Layer 3 of a small transformer language model trained on English Wikipedia (11 layers, counted from 0, width 128). Numbers have three digits each and are written without spaces.
A neuron's activation on a vector x is GELU(weights . x + bias), where the dot is the dot product.

Input weights of the MLP neurons that the questions are about. A number n stands for (n - 500) times 0.0019.
n60 (bias -0.020): 525488632530552525493610529346518483445443565319611566567573448324573449497328498549464530630467454435505403470545467473589266558420505464683316495604512402388500415598486486558446602538481508386505458393400483484600490565377525617450478537524535484527414389556332526679493360437502590503435500467394461547370518441408520507461527628552624482550540552500510554432487587589482515483495
n75 (bias -0.154): 512443604415429571298385477581533437429525488484421512497405506508560736418612408543575503450527480443385576497678528567541424671516625584517347517412477645678594339479626423341474695457404299470402574361478517422398467314532506657608644445419482335570569565511454366521480524527589434521327397693565486397462512452426467549432559623730423656538572541414275629509608539471506442577486
n83 (bias -0.117): 507572506383573504607346568506299514474306461363444470368464567471527543440440462591543433526468529473546529461430569402471579494494526361525392522532604417453528442462520540406500444539414525439481541510496506605556441566481406403452560459557509533632469556445531504463613498529591506479445362434618552561554568504519553522589569431478554450400569544534569486537456540483532471374571
n99 (bias -0.218): 456430467537555450465387572440594465456433503264525415271582359555429532418528500272548399475419568252563431369503396350467634565518458529618516449351594398480529595345535545524384303452463490596687443630610576601392490374440387670439445509623435631592606316632315315473439456555741456439663494359424564566428408592491409542466550387669631648721675434494653342536462421413388712433303
n114 (bias -0.322): 519480519525662438466561567469557386524497575623424485665716467435462394261665456436463433553682601664478367347652424477450443448405426376541636511428523483410332424620585429447322413385451386544420500648556539564372550636406535421440567585672497468474406621536625459447529494495542521473422344474503337450631446421456443457663577367486543454429411585599459304723294567481554561506426
n159 (bias -0.144): 397465547512378557406512451406500416500393650517517623449488639605379510444569487383492606613566469668587536452637537467552397533533528477559547450593495510338319527455523420392550381302421651526555441615402629589464557420555555339555368585546452414420334655517587550405523437550532455476463554570483459375521249513546569583553490478415417539486493445524615373549418596580447515542427
n232 (bias -0.156): 515469421503482601324503404690408569549606446641686397548559507556271516376450422503367537534447366398512516426463377471562616341433390395657543522434506625433337680559280541418435457408431500715631655471482475608500507452406454422453497382709490494503381335429574656488620540673427441503699681491497302435613433466461244504608448536597422434323466678403376435382571591697725484409478
n249 (bias -0.276): 623398578482479490445600573503565444611521679503414582503448351412782572474531523667562445449428576639579522379525442541410482446379277384377518411562378707434422472559376553353329531644457461671552491455524601558424471628375378481522522569422227529630482439342321506411593493385464412471470497512558429275506388522634552519648452903451512515375476577468474359424647460375647579494541
n266 (bias -0.175): 437546513557510464319497426484497552363527500560495394370386571533464475675279517433595603555596563381495357431607566571458426492545457429406547256305418597616367425571335405495498527478378463309441538517365396521553649450447382665546468560426554515613573436338511483375592526510682392596416389460527521609478629680381534455474433637624432531417574570508427476533485616414551566458413
n274 (bias -0.043): 450336481483441536454497837494224423511462372377265568364506601486514476531483573412503474463426765714439643417520422631527762497514398524449451491497633456608556538515348500533574462659449445433326557199483355471428588538542397515646548554450612556539409477474619429408529469522614506482440557561619492412470519611573497434634771520529550548525494494448509621494465516560361354503538
n288 (bias -0.171): 460404675663544502555480483427539441502438570544492602488465548522564500429346587552525596433386532537537595553479564498465544460535425449489457612511397494540467560605575465455464531536512397597600438608364506490694478711470465458433628577529491427617453554412525515542584472484516436517410526483461428511534533624548620520385511596550531434544480519455558512502538424445397525452573
n329 (bias 0.031): 470569505388466500421511486419645578531766455365492571433631358565473615544426497381366364632427551413563539457678576595425405627608434438503508462491520544548447591372542536585555412525503523428324404598538459519318348431351718517669500441528482561492556610381484488559531465337386448485495668417618598629307362412418607483651618489437411508696551560539428541480473611490670523503369
n401 (bias -0.095): 543470524388440599289554603475563381479498510481398559478448497538688459497403445394546488485579677524567418420415413441531533411467272648451417517444701342531518498537379530554536507343675426484366559440421542463397510412518526560354543483470513510544500493453455459491621452562372447489566694741570548495523356563326418457454445613465430507548525622512466681482478420479495464513482
n417 (bias -0.289): 540498588444519507524601518441404480393462577528518507459451488439517505452602453546477377531644493493469495480416504545389655502535572657468489398500554560443596591493484518596451553380666580588533439325566447553514433473461542457457540561645567523543507520614409591552498333502682359479539612458600414500541588250599493463573516594500619446521520558439491423582607439506427475458574
n468 (bias -0.160): 569475543561521361503532617540460659568549533597511390513522474466429359509470551494541487529560500403449458545370540616537458395558587492475548394355271628522634532595568369434475519332443494562446418503417478516690661432500452388508478540506659484494338476572616355669448420461617422457452596563654401418738694318647509511628361516467634406262500477482622511500476383449520606497624
n486 (bias -0.024): 553634479517459382632461427427557388613633517421655412428483491500470356530444476346535419547467613805570677495392551787565541546285531404544528466612607571506457540473540546487562506652414524672476527642508480360652432590577506523312477464604548467320256424536575505423643515614581500740430430486489527562412600364503560388467405560344360544525372568404497542547445497513518485503348
n608 (bias -0.202): 500523530372578363549665533549454500611445342334480456591459451378582592215375485573396465437383641485520593452436205461485486458549600536626534657391348582440603701417562600423556387473367469527711451341477616627491466465561482576606420335711544573653531436592552641437603364533509525398405517383570466357648509409551515474503742559374547480523391512357454445491602551602631611460485
n614 (bias -0.104): 551439367462605419583713513468527536658452520633561404397717442604376883424641490479353436491578609198510632453439506622406448428642270533437563436661425616507399407456361613602300615634594633661551491554658519376414403553356527710523520509536435580513355506510470509431611517565380364568500484587381438466467528400438534511540470444555335500639393664296362417460510459524692507416216
n615 (bias -0.239): 508333440608424387503445524563389589562631768624584503435552457356444461591375683475601333414519374598341437548468526557351411488350790396512617357332470465365488535549521477568457404518520475436647590469572430537738658404503491465523455679601525489557526346736587397535326417486414447537483357427456553692527643485370555474556598514614479404570483476638610468497494604420525491351541
n642 (bias -0.172): 494173401660503542432494602476556450526686554572630586394682500417554434613574653507434531497658379706263513474422657627639574481401447373535421618404566438494509491470293547500608497305420405451520640516482398491628412514616532413581559687446483509446445193518399565622418421550424589595448317696531503422574420288482457468581497635488459626473637371544529556510365452477490236419683
n666 (bias -0.167): 541432509693280610310375465832454462500639453625522510575448467479488491543549536319403622633428364568307665574447546683429411570419584630567400617589673509516453346438453438312605315481363385513704608584366519460343455466429542469488483443494477550551503525616526441535581359462698530601515384363503423439484424413485461451583341259615385584619664458494406645529362386547543300442503
n718 (bias -0.072): 504515433567628479548510589455481575443418646458600404465487379544510508670564543481708482570332518530353482547487546476540502463418588377632387579527445639460503664549371500495362400352479630294583481575434628619526519489332612541521516530521577517529427526631515402560370476620399484443485482536306507438550519595559660475406454581639399426574565641415358495547319516507519382452643
n723 (bias -0.200): 478408538570640539755523523368524309428526669301645255633489446628398570586565545450488384413657515566313438531626492395378599403345388480418492403631398431474537500497566460430508566578703288464323548536427457381453357491548518448782487497549418552388522451579532375527480606511438433467469497328665574419544491417616491496536554508675471492360444452451399494503497497406412518518691
n754 (bias -0.139): 466562525655294422416510520420658771679617503629377598589629459578355464570477520525414639442307563376552420494363552780554522503430290650651625490455454526534461666721549480714530552358473220582435426350378429400611578532510575513385533544619524369420573386494558476558556438266433383476433760726637469497668423513371541543516339487503559358384410405602571578376514527632410360507629
n768 (bias -0.048): 500473251610463543536460623571541500366474637498586531570519442608484542425643528278424450408442626563400552526514286659437454529387517527443712601536471623517476526284498483475498574610604469364591527553609471453485402592488570394464491470624513532394441543429508502435461546567432515541481637563414579482579526599549568500514492514563609488556505502461518407424377412536503500653498
n811 (bias -0.100): 446667488553475652309438508543525600389585563480585453419572596414523424578487478492637579658516511369407601407440405542511542641485469484415482412550598477436578536629432341527557549550624558519563293560464590518449543551489592578396568412532530331604574376398538533614466698470439538516571357628508512432385525487472333561298389443422641355490457341500465397564384538466497375636484
n822 (bias -0.170): 574575608615461494561349346529514592510578574428612388484505458551417451511468452657489473453591563404489434480481643478483521486568390599494629404334279573652532430528535476548615588525491560332365462480508393495630531379394469511460422487609700585550487521489424476572584324479640557438732511433636454618453589285414458415554587696444497588384410528323506503506357625434414566604554
n842 (bias -0.133): 494484767431529657318422408648448602581560628413582518346492549484553542453600471375675578331364570310616483437451381478557529475723706330539462593491406607517517375422525409393547473486525526597357413540519565503472506497361412613585460580525415445539604484422446465457494460398666422465444438530334505489379401462558408561526557579634407508547395562495543587564542595544674447340414
n846 (bias -0.151): 510590503530505450628539549503411392586464383554570416348319521332416477419483303473696506473331463769464540392612572403357546483660441431471497545449554528506410399509421635521375561517559509318471497553536489594526570408488453585723357598773506572414459559431548403518639503406420435494594528472598497518575509444554556453225568562663675549565481360553518425465466474402321437594588
n950 (bias -0.075): 535689399416334662613393564406500433461425427035584615538378535434656524452640597597454373576525236468438525343527601399459569702562554494469341321443521295451416500624624533570549563591552421566491568569394548426438438559391628566654546506561411523491509694459569451522542589500565414437476515599572414503364337620483377490563600532554419425425568460486475652558487591548382365569433
n973 (bias -0.096): 478517541587464332506338541440372591634655509422483522461200509431533588580489539506433554483436547348549550455186760356452550379573491535369458405568459381681494563549480413589561609386712671551331549476557348480509566547572452358517665514494540486621570388494458466527401527558398619695335426572624550611592577540414537518375512408480375517394596380544584520450412614584457497666573
n984 (bias -0.004): 567563496600538578431562502557584573481470457610514495581597495438480405440331476482467442459618657471613519481337429643386395571474638619505276416428550566466484574505561559670438507502619599442527439546486461449454510316524447420500504439623530578553425479456647432515622488393594520512493635622579706510507555444514566505440437498549486421576530619491422532383553487518550436524474

Each question shows a token from some text and the vector x that enters the MLP there. A number n stands for (n - 500) times 0.007.

"==": 497396259424379562579620368424526502500468444553443643679510432546511459628469303385501559497405389439502512322543469584746552343668493516506509563540320527450640483585462300362558386432518572502402705507558561409708395465560244646459697433404451612516828485801767707482435534571467545232542568320414473532418642539642521513454463573424540480647453680800565491348475610193435330625474
The neuron with the highest activation: n718

"ia": 497441248423321524528699338333511547473433406573482645665474450505496423558491330389419529534481442478483518346570480509696502319690550544569459536605424552490640329629657213448569464392456509497337772511583534456701362491650179528519736421373467668444814535787680626513411486535471475159604627300464460543402593520730373512501350595456518490618461687665527477407489660293423333776567
The neuron with the highest activation: n468

" he": 497466327397393509591653172471470500477460393662462640641500472567537451575488391387384501502394458495638485294511463533658591294719438516526538579534438528533658336664512325462574435440512470539408759628626610433598374437610260497365712392390433635416736502643680711557438574586469487249543493312440444549412668537651429512477430625467470508728461645623516483336454701332399268688498
The neuron with the highest activation: n232

" t": 496395309496419502562629329414588527483463347569430633587510472507500393534499396453424503557387462493646465347549504541607533275617470449547534506542362596491605396584561314534589490517523607525463711596612642390663338513735165448427674441351437712445663536719686722481499532595535551181499508208361445508453677534727578513437367586406510561710461726650481465391501645268390347592458
The neuron with the highest activation: n486

" though": 497369311441408583511653362497487486485481414762438650591464458425520383599428375436405495611454394479634525354521462527565535385665479523566449620562435498529690400674583415412576529361539493599432770559620640396608391514529219478400750504384475579502760534706647689537452429529537462271594461307443416505385704596678434514416438573465525481678446634608516457386452643380377306557392
The three highest activations, in order: n666, n288, n232

" in": 497402173403472529563577384410510523482456404689439616572493439536539386553466357430359443494441444403638463313558475549504525373627418577541483543520363595543577526519581311475567465479503573523414765567688587439744413479719155460450685526447439685435665505772707630484460537448596528221581470262438427538453698572693480512468402595453495522692464667780549468397513638326385347596461
The three highest activations, in order: n615, n99, n984

" of": 497412157400447563514560439378600468476456373586456650627513398579559414553467354398419488493411416392651504294571474526622489429632455607560464519427434548486617352565599175497551472440561544515438741582600613409694389452600223566525675480346445712419570481737707634479477528516531522228587506264459524591442596543776522512447464585453556480768470663783538480315458641278430388718458
Which two neurons fire most, strongest first? n99, n984

"ica": 497472285454333552561637364339484516479440424589456644641503399440460415634497361416364507569446482533473497326515414527709561293671553550584470540585427597479603415573576198473562501459458500460425744572663584426670301479706166545481749427349457643465774540729642626471455481504653484188582597273469472522405604504729443513489391621428516488628460670678533478435520647173431349769496
Which neuron fires most, and how strongly? n417, at about 0.19

" home": 497389301391360617616646377409489534485479445638437678558471455467525445576465342378385485588462484464555534320462501600515534350720507539537431517576467629524563266619532351512589525376462395544515702597585642478577374466636306518549627482355451679445700512628651595548436509516481530152543576292403456554349620629759502514481455624430411566762437733660522450325512670274383333530499
Which neuron fires most, and how strongly? n329, at about 0.28

"ed": 497401224357401567508682379409721483481441356634455608587469433445504373678504337461390535509425435488696505309530512542755467398622471517522467594553492604514618336681481266512570439487470501430374739616724584492736400509653204520441713494280451718487700445719665681560445489477400551230549497320440465563429596541683518511440408577418560570652477677661486470374494726198431333694512
The neuron with the highest activation: n642

"ack": 497441333416295586615679339408505506482465358577484657615469420542488444738462320433380530573470430493630527278533460581733395352597486507563490526480408552427597416636476267495581451378486518457461747521570620518659343507551358581487680493322462717493717516856699606547316558538507504167544564301456544520352657554766508512418415602416455532692457775688511485364496601203411290747459
Which neuron fires most, and how strongly? n718, at about 1

"ham": 497454308412328586540719375385477499476449413615473639574530426436495423594507230448406498582514487462552520336501420507625477320643480559564473556541411506560648321623537270454582526434537512481408755593553664460669236482620260479451707447422483758370632499789670610513422486501525451099590526280489543574391716539726482513432427665374500505623447673700509461376512666278403345682491
Which neuron fires most, and how strongly? n822, at about 0.36

"estival": 497473271350380564535749340417470478482455381539466694552487401417476402542530301385349436561502450472563540292508469519653550321741493540551437491576393599524585455700489338504567511399489511471460707643552608456693314431671194565526721496445468705427667501728628680506525479491563527207553513244408426548363619576805526513527468628402539454724445624745573466433493619256424305665460
The three highest activations, in order: n417, n608, n846

" series": 497430263397404566523745310425463426490460325602471729618493436493469444585510250382399586506393423511626478295593579548545538264695561500580424544520316570459579357680576383499567437447489517472412721622627623459566478455659263590540745433424450706571716530740717686493465533508530495193508487268374460515389595556749458512505390607357546522740463621750552471380427571227426345652487
The neuron with the highest activation: n846

"ye": 497431303450389536593612334367462450467452384466445685588516439502468387565502314449433481547465408411524475256567478524623539406641462502541490517522491545522668428667574296475583540366609468457385667630643660480656297473677358542503685452346427698395736511775652724546395517516532440209522593340451479498374599513830500512432433632449541522631462709731510488432478626312406313853487
The three highest activations, in order: n950, n723, n417

"ested": 497394296445273564515656418367642456496443339658446628586513454381460393634503428402384495543445492471528512288547508564736496464684463495544483540550416569479690272642490362518575502359442461510420740574678506480699411456542304547482739514348469817459731499707696693530464529493433543158599444232430439528386602590732512512444487578412535522635460743687478468383532608239432358640522
The neuron with the highest activation: n642

",": 497431147400329528577590308366503529483453366601458671588479450524516461558502357453372499516476390431649441330523487538593496420702499520533496555555457586498653317548605220480552448433519542526432751567581584446658388497653143483463726410391445716502759544704701613494468532532575522197554502256454472537443703596658493512467482608378529487593446632754550471374515669302430331575530
The neuron with the highest activation: n83

" played": 497428282365434477490642396446576455478451344661450622606515430477458444684486368361348517570415502497717462291534483624582552274678472499543450535643395651492561374638527311513573356455470432562378681567670549501683403468654104564442693478384468728506671517738695699504499540539485515334524483385404461489367662565675513512529441596378511581792453680709513479351411616290417324693499
The three highest activations, in order: n274, n486, n614

".": 497432198343361560586624426464537487492475353601453662654472429540510457506462287482364625501491474414658479342565441555540467332672489507525443566547405565517677447585561268443562440412503547456419745593638591447714351421577219502393691404351477772456745525676733680523431515561554515197557518304432491537468719540682511512455299580391456529593458705737552451385409645337438338634509
Which two neurons fire most, strongest first? n984, n468

" =": 497448233401464534528569366322444459477461390482460660638513458567531450526435249424384480513375417312529530298547484542656554338711487537505513552525427586444691410633651323524575418559580530570410708562638537443684390459599155667418706432440445665532726515766715629443455451547560478252617589336388499510383646579577510513467388543404535557795461589749544484381436654242431397698470
The neuron with the highest activation: n99

" the": 497407264495455520501607399441553493474472398597434639616463443532484416610447435459374533521358510417601536300511515521764468342676444562491490524542402570479709382552623238490581434424498485555403887552636654451649399487580238450491739443434439673478724495643713593526483486520476571191519537355462502533386608549705437511448474599404521509665446636750533461390467660322429325628475
The neuron with the highest activation: n973

" J": 497429251398252590599593313387503482462471420669437727569500458496499433530450413457396513575402412435605465290537437523742470259693481530492485548518400570560562401630593234455597422446467464541466697598631664386603374533675301538482737398368469758420700524723650629539422481559571538153435628273449466527426710518737498512528340595394575651551473572737530493352572540316416313722564
The neuron with the highest activation: n468

"th": 497449335443352530545737405376539504471469420618451681592473447491479368526438353478387508604479445501491534339497464508737538377658445515507477528477350598507736358599603242532583441473484545452462809597519627422638421499565302518515696463376440701422649478768696642540386552501562513084607500265412493499434634614653526513381445600389573534670450717668515442413474649308409325701466
Which neuron fires most, and how strongly? n60, at about 0.1

"),": 497452214327348569591611328415493477491450418572440666593487463552528435537467393433419545568387381402603472309519483520587505368664493502536514533595432569517662369644531243514555438433493528499420739619629508416674416468668075511486731438435441783552796503651684667480501558524530515201559470308478474524425681585604475513532440582405547455584452648754573453361426653289453311726525
The three highest activations, in order: n83, n973, n266

"osition": 497397298296240606574724459377538490481458436628455623585463418445462379570452344381363507576460487571504521305559574529793540357646481466527463553555369614524661375641528211536559411440515583442413730613549646450643357471604156501448719459389450651554652479776667644529468565511497562238533577253412493547394662553767540512489414595461539432756463682646521447453452651270447323697478
The neuron with the highest activation: n718

" tax": 496403366367423612554718344303482489506477439616456728577501447407546395580413410441474396538482404499630514314596425546686558298670475532563475497542387546519628268611601329448573480463560481545474688584544600526597467453599298439422726575452427668445653561727670616449443490576476507319605457262347501595354661512717456513519367558492436515687440847591531448434501592239392348546472
The neuron with the highest activation: n842

"N": 497432271387249611530610450446519498478466430636465683530514442434469369526450348422440511510460493426614446308565476529718539317660502583519539516514424559551626459572544270487598454516502458533498698611631598390664397495634191562502766416329427656474806557656676685502422517519519585136525477293443496553427791459657492513446310567393537441627449625671548463434489665278402310817485
Which neuron fires most, and how strongly? n811, at about 0.28

" his": 497421279476468514608680351385565459477471393585440670627505448515526475663485398426443468493349442448612520314517474539707511348694399547494521572522393554495680361746550304463579436422530400519436818590660657470639438419579339494441707425387430653416704509686703668530461519547434538260541487384456434550441588552683469513465489616402498455632467664604451466353437658259407302593519
The neuron with the highest activation: n754

" M": 497419268461330546646650360407531515464468313573433644554533446446533454528457320477428528540468476436687509340594452476642499242676499573498469512514376501570622414628553299476606470459522476536471729628641612367648326500711187463485740427401453698419626505701692588524420492603543557077486530214428484557475705544690529512503426594386495469619463607696473447400614630364404355729433
The neuron with the highest activation: n608

" sold": 497386297389320567494615307399517490489481359666435670583478476415485391753459358437500519528503442504616524365497478543674620338660507502466429547484460628477573296569481317477568465479530419576449698599700544456607377498648150646408702610353461641406651535662672618531455511534543558171545503277429434529455624565768560514438460582416551506813452683684536426348532574216409311598530
The three highest activations, in order: n274, n846, n288

"ption": 496432306349257581505706419403484485487472405569453655648503446436469429580469337402351507505441434537565469296581539518664490367630546501584463533564467582462645338541441266447576479452539508456421731637597543464676412519656259524516695477381428617503801521738691673536439513488480512177578568251390502547351576553723533513477429562502499497712462683584532468437509644203429309702480
The neuron with the highest activation: n329

" sing": 497459362386402578437590398431487491454477435564431714556452423534395446599458353394372496572422491490591595277557560556678585275672517438532513558493342575478548442620610330583571454424561463516419673626606670459543385520800212487463637494341429586482638576637697650508429516512551475275459525321455471510407646633829577513581446592403473578767441676603537445407380634298379374651454
Which neuron fires most, and how strongly? n159, at about 1

"icip": 497476459450335538519689377377553391474462343713474658665477437483477486620538437392325466558441438515634553310630522480731492270621438545507564593512390471482615365678436228510554513383442539492398761598599546510507426545571221529436758464340456684455633540743683726551402490430605580147540502307397469544332656522712480512482391523394442480785469699672560446398447725277439295766484
Which neuron fires most, and how strongly? n114, at about 0.45

" from": 497431181302404544541601361381537448479459429613460643573502432515514410597486304421402437561454539426627487352554486559631495399683474541499444529465432526574583396501618259431571404364492506534423775563617572423803413483765251549433699468374434730443717534748721650490485564509591527246572518316442443562432612573701425512456437563509530483683464658779517471315469706290418317623404
Which neuron fires most, and how strongly? n99, at about 0.22

"G": 497443284393284562481653412445606471474467444637473664529515431547490422539473378442472521530431384475510476322533461541680510269653598503476516489557331529511696388627566152464583395553493508487442716564594604394703407522674180566526859434396430657431724529673642703524419614526436576138563566237418486486432662561679384512490302549393594574669467645692581473442454647234405258820537
The neuron with the highest activation: n811

"ower": 497417368393321629529704383398486501503438358600473675566495456489503396529459360429386492600501397486608477254476440566613489276659425537533488493565390557524668437583558259513582482442462510477467754556632610492671463468670216487541702473362430661450714513753698724532396468541394526241576573313434554531310569510670495513421457594453507495735451664733536470416427657292410334720533
Which neuron fires most, and how strongly? n401, at about 0.097

" 193": 497415302352444575731671410350521429493455432547460643577458416482511440682497353401361506542466358368506481302551491509447569294640569576397455607530420542513567286725560292535551466539507466527438683521710614393639253495564205580486625426394461613513733493745708698481464497578488567168641514240468487580328699579778424511508370602396561545770454591704484472412489685419433285621539
The three highest activations, in order: n723, n950, n417

"olution": 497440370419233527564734383364502505501469390663459645643474447459462395609473384407332467554478413541501524294552468501670564422640522517531472501517456605520650336622515235446565461377468550501414771554493570423756359452550104581464649443394447587500696537820655659495449528475562553152578570246410514594370707547696451514465390546460516477775460685654543450514493688321436282755454
Which neuron fires most, and how strongly? n666, at about 0.24

" Ang": 497360375333366521554633268426551501480468459723433757567474440455442462565442355429484462499382419390500475321550476500619578286656551551508499592525381644638575363703578300422568453533477474542457703587649630474622418520623219446511667521417436554336618549695719582547374470579492450203572607362450472525401715529658423515530375587409548583582465697655587480396473615324366391727435
The neuron with the highest activation: n468

" This": 497422306421400535558701314433532532469481403625453612656515441554489431564454396458371508510360381462550551334529555468634489312707617566531492569606402538451669325722571264421574442331467518514432851621582561418618394490543267464453702447474474631598639525727716680495458506500486505212541546354418438528373667574648449513445448565442542477711469578696478468367491657265429331672347
Which two neurons fire most, strongest first? n666, n288